Layer 6 of a small transformer language model trained on English Wikipedia (9 layers, counted from 0, width 64). Numbers have three digits each and are written without spaces.
Take only the direct path to the model's output, skipping the later layers: a vector added to the residual stream pushes a token's score in proportion to its dot product with that token's output vector.

Output vectors of the tokens that the questions are about. A number n stands for (n - 500) times 0.0076.
"owever": 537367576430281260624453440532572622515476576481343495586260300539580438317582302616549593564355579631604577626472344529681415483595549532573575427357645295538640524487464617681581557318511431
"porary": 672506582600462530702426321513605425448490408665410370605419461592537476364700361455437705441366562563590522446473308484632393489525532472406439521500593414596560423553484466468544457455527551
"es": 443513470491415541427462461541420536654547594499558436465553441467440414392486526384404406495430559590527500463657493586454420508599563443516484550532585474555413519455569488588530424543490607
"tt": 605355489655420447604575570513501506468496403481247516492533394436392334406625531435628532492336487562542403416540416518537432471540532458506552639606549548579549501498489558633620501469520409
"ts": 411417366588454401467441529525526462430587397425406471487538358492465493500599605490484498507468560509713480516625489495416440528622471492434548463560487513555528445444594461664577556527503499
" agre": 488471461478461519530475423583505522527576506455430586577480346509476390340545437471570531500403456592508537601456471548617385482579557520425579459469592532477546477487498493632513614450570304
" Clade": 595542487522428527493373480514630458593376385541423534714507574497483420383429355573500587448462544454636524702366404576549348462544433423458541454504604513546556601475481504582595545511499231
"abeth": 648304460696479263428411440717557458628361505559398396651340374455376468308551458510537664431447712453501428598318421489551429567613544490421409592433562486637639486456502617527598636496600511
"finals": 287353525597531336473423435655559499516526479362463376514600441544552350395367407537512677467514625618736462504590405583639492486501476452366520421393704513470533523520515499573491700537548334
"ate": 500508376422434467421514387527451561525491502497443470593548518468568483495536552441515620613646463583628562460444453388446529535564422394500415445505490456546531509473563457572508442600507518
"bass": 526467466562452589525495416518539572419620411473503524704531437451421403305542365579582641387388547439536564486432374431491444512644569468524516383435610544457439459515489677596609530425552488
"ube": 448457471625487348553551477508490494516475435365406416411540352470523451343537474642422424494456571639529508548510411446605513461571657584419371657560571365544640547558366564621557478601498471
"if": 515551413493483525499500531459459501608486559517520551518555423539652518524613533406485485475482476615400490546532418468444429500412549450427458462480554475472488391491466564545515431636510530
" includ": 517266515690263218666413360710854540660326236505475293737375168500288409023589146567458847401177589683792424859319094556973264556664516579203499534482735383641775404541387660796724770483767152
"ental": 695536512445505514414447431493488533442453394554467395464564410503523411471404465467474619603498532534674426536502372436583460568536438544471402462540529433475573457484538574591593511436551648
" release": 402489506441523470521472529491528472541398498545348488504534439431427511394621470523496541559534513593519501552438471461623400475625568447469598592586434366585456541511477460552463622521557379
"Mar": 458400579497471399653405352572555614608452528561510595570486432425447479442397403488479608425420541502518457568456407472477484472467531565401534553415543609506508382555512564566586565586513477
"erc": 461466504542437396548453406453512453607397489531467565438393464442536386428606519582454597534508655478556467539475425609501413440558561439523434362430562543498463443508547556642563662543529502
"ricult": 632339450421478659471344452597520493620410436619429455580513445549377474400637521566472583490414600557553501631389344392557428399717515467349506485458659465485647381507609580594586483400514396
"-": 511540552504560523503467506485457418482499503510610618443625522545527533529466444437454460497531471339476634396503508543478564497438402552570481459449425516492474585474504401445544454636465562
"uring": 515428519481446455591484553510544605459449479469545411372500534522360574372668423442493512548575626543539443519552398537481294561645464604497417540479495390659499408512396451575566532469548527
"vious": 438587501594373299544374398619504538398487535574482420494527315456630438426625265514587667530332655440607474479352412592693442472566433522476384496576501445688504436564506661524571418584589469
" |": 540587510518528490414594516460499420438550605426576391462513524388471546529458593528419480541543436510434534448577485574492487575419464478485493513646505568389392582603521400407510439657513408
"ime": 436488549485563446456415505434467439466441482598485446410512540490546516466505461611558491488581588496625578436530436374500388551471554613452488524387640436499594366457482536611520461546559527
"illed": 506419455611282444605463452590502526460386455504518400472497414464520471450634337467440509497625562585530542535338387504541402528450411541525565408572634473504591497513366558647560566702540550
"ies": 521549517539491463423533495502489547468528476365387468396541541568506456359545614367451407461538573510618583536537455509513438560557560527352442466474617507546455491512517454674458484555511496
" climate": 547436467535398444518456485536579499609467531571497395501548344580499452386547480527590599482438480562635426607430474449553434500518533479427452548449555470587610536425447462529494591478560359
" including": 466406621491357431550509544634553510591544361461497456516453457585393513447544401488478595563520497511574571558473493478459390459588443453454568507532588364538584624506445494524489406474534484

Each question shows what one neuron of this layer's MLP adds at an activation of 1. A number n stands for (n - 500) times 0.00078.

n162: 529517471498492555584403477474573549482370553490471432550519559391519476580473401505566503577419551504514530501566386491468398603513537481494524491491576496437470426505410565526455422571602635
Which of these tokens does it push down most? "-"

n44: 502461625550593544392487495469492514461397490476475386427378530572491382582482435465551505572472420537533468359589533530536435638494572496563550485479469481510533513430466672447391752545468570
Which three tokens does it push up most, strongest first? "finals", "ental", "ime"

n187: 581584472505538471590598524397434538505381545444306577512512423609550475464645470678560493400408499495478381409472650421392512464629405531475586515544586466439563410548589445465501514552634346
Which of these tokens does it push down most? "es"

n143: 596499438397344417716546586530552542472468570451466515562408588375535512409744568621425463455597441447602436494548427466519364637489542534512423507489624500432496389438546651550491514401402452
Which of these tokens does it push down most? "-"

n59: 462474568401396599466529435685487587579505292277556594595194501381655502428536488726526382590535531577421500472518576269594503456508477512674472429510735394418572592587493411403510424567552444
Which three tokens does it push up most, strongest first? "owever", " including", "ube"

n244: 325419626383547380491487433422386520599578591435418445570540551558451508466465536555566545578464459606399423520431532628497499537605502425462469469513352469553462556584513419514573482483532604
Pushed up most: " release"

n250: 542686495499533730548510474484554374450448669639264356755821325473629660523410384533494657586542451350537625460371362451355495502504482565398317527598415626696412585415390284674568525405301425
Pushed up most: " Clade"

n175: 378632425780546303552476486472562554540598498420611453276405602439582452502471646563360438503356540524564429524545659626489489288565563340555420515771505207477404449663368498624511413304560533
Pushed up most: "ube"

n9: 364462544609365627677439382592515541472573471434530432646292473517507550502612307503456507586501450519380591579444910247446558341661398547665613638396597556516585388412389249410368505552479535
Pushed up most: " including"

n170: 453612391600491530567571504297484578511309394527397667530704267616550680424623470576509525559585512473520420675438447360411456470484432364689602398384512428334460486453534639590372412589632510
Pushed up most: "if"

n102: 363471402354670554310520906570465492405491564563463312580696546162531543529504429344498351503714499546400627276615414360623509491464532672325474552493588426832325295401784338472494508386726747
Pushed up most: "ime"

n184: 533460436569619524574429497511406462617541499449373445528469677368504411415607563503458549475458562530512482411565548560460508608461490512508474490609509428422589471561474586494643402431331486
Pushed up most: "tt"

n185: 547410455491485581499404435472647489480525482480561540445592525506527529494584484486442540621525470392434505488536500649523429620381530484448500525492515374541499524486530429378487581425573542
Which of these tokens does it push down most? "ube"

n229: 535517414439472553474397531555579412466470533510483537537529537430545452547406400493563481607428499528460567515593541508523530552519557453544499396434498538383470503542588568415491502452524534
Pushed up most: "bass"

n88: 582359487505394778443527549466380396614534377417659322461462620413453283307268552482573467444575503347570494666504415655450347738508510532536977699572705613443352614455430432666241498531621438
Which of these tokens does it push down most? "vious"

n50: 699419523436560599418624479531332504572475504463417504584497424472439522516534560508534598580533605479401430569424556411575511575529547592423436509423490611416570485487547429507492411455346473
Pushed up most: "ricult"

n199: 520492479558525513446405646428566730472443484485550407542502498707489383431519552463494446455555460561393435536500486433482482449513500425664484371566586403508564582556540343535507459592440530
Pushed up most: "illed"

n34: 479565497437283438512444310555562524423648552454490612464656598515598518590506421455413478588469444671441413636499657515566637422577415579465487387494356487426601571527488392543579474441429380
Which of these tokens does it push down most? "abeth"

n204: 594446544497550531504516493434414499496461453461444485505547622505584503483505568371516435513530499472532451478513559500478440509521598475465384542501495423512654531545599407429410431537510518
Pushed up most: "ies"

n190: 654501469525711649652572367438526558386464550769402547405653437488632405591533699495545406512424676310606417437447188535653389653415474509407336395163463521558410414611550513438425531619610461
Pushed up most: "porary"

n58: 496625408427456515518498559501314430550523564439532693467393355506523493534612463593475456366389466545428532571487447514489401552408583435586605500473524515500562549599519445513540613477475308
Which two tokens does it push up most, strongest first? " agre", "owever"

n23: 405491485392412553507506502394472434491413491516466381575463497553411520497580553423581556635487546572532483435563530497628484586516511457568433472478550450497594455353500490523480494590528522
Which of these tokens does it push down most? "Mar"

n248: 545446491507336525454626500558511576423521491464472535558533558465472568507431446603475354505508538428465616517539356480472549454520451562489539496384459548498512416485479558450626560536458495
Pushed up most: "bass"

n79: 434613434488592546615412476301666546600503489271633540569447545397492562410552597524553506578369584318620501543520478555540374354386370393445467464520679486263471589474645488680557439729459257
Which of these tokens does it push down most? "abeth"

n56: 462378362596623391406550588445418357356519541462441460491385479571547571427551481490610423618577529483323500455365452450599556499599514394527772665517443540581495517553581510493367612512525398
Pushed up most: " release"

n15: 419540449555555463453419507339473486563490488463432387454537624453506492415506601395528404486528577483680461382548525629434433574447516530492444462537564349643537515469517506660622501537461504
Pushed up most: "ies"

n60: 496470560592446600438563466476512424576478460493499519527429317610452579425244464554514648621555407526599532552438622462508542435568446464596686600478472417614545603403444420428361567470457482
Pushed up most: " including"

n194: 400709333570450634611330429618512323484328469749448544454282586470557645473408409563499567507644388553421550535349546597508580621386451431514578476291323599554623664475557541304514612635442359
Pushed up most: " Clade"

n6: 412425495526564471518438535518567504537441427399501434560534581496520477554512454418525580603423532546412519453646489654417535646550532402436526396562563512468445489560525494444561506466443502
Pushed up most: "finals"

n169: 523536574532476603421442497378509520511539429455412285524413467469567456494653550496495429396540453465481577552373585623519423515546528521572448565412529515512559373386516578543565567485591485
Which two tokens does it push up most, strongest first? " includ", "abeth"

n215: 473413715565532479460559432605532478432483490460500651533266482496600525582419466528537637464429466575716436465649552471447322408594379543649594472537543446686545465422511441538477293576239424
Pushed up most: "owever"

n214: 745549434434585527369492436366644491426454509647478529493421462470537289763668455592572251395436524530486456567505463330633525235621569523615586440485529451625493454519474430322418498472561523
Pushed up most: "ricult"

n66: 588489538569552504514420532597578524448502422485428384487466525546543547475572460410611566509465521515583487387507464556414585567483495422604438486477445537484446468535437436541563464565499588
Which of these tokens does it push down most? " agre"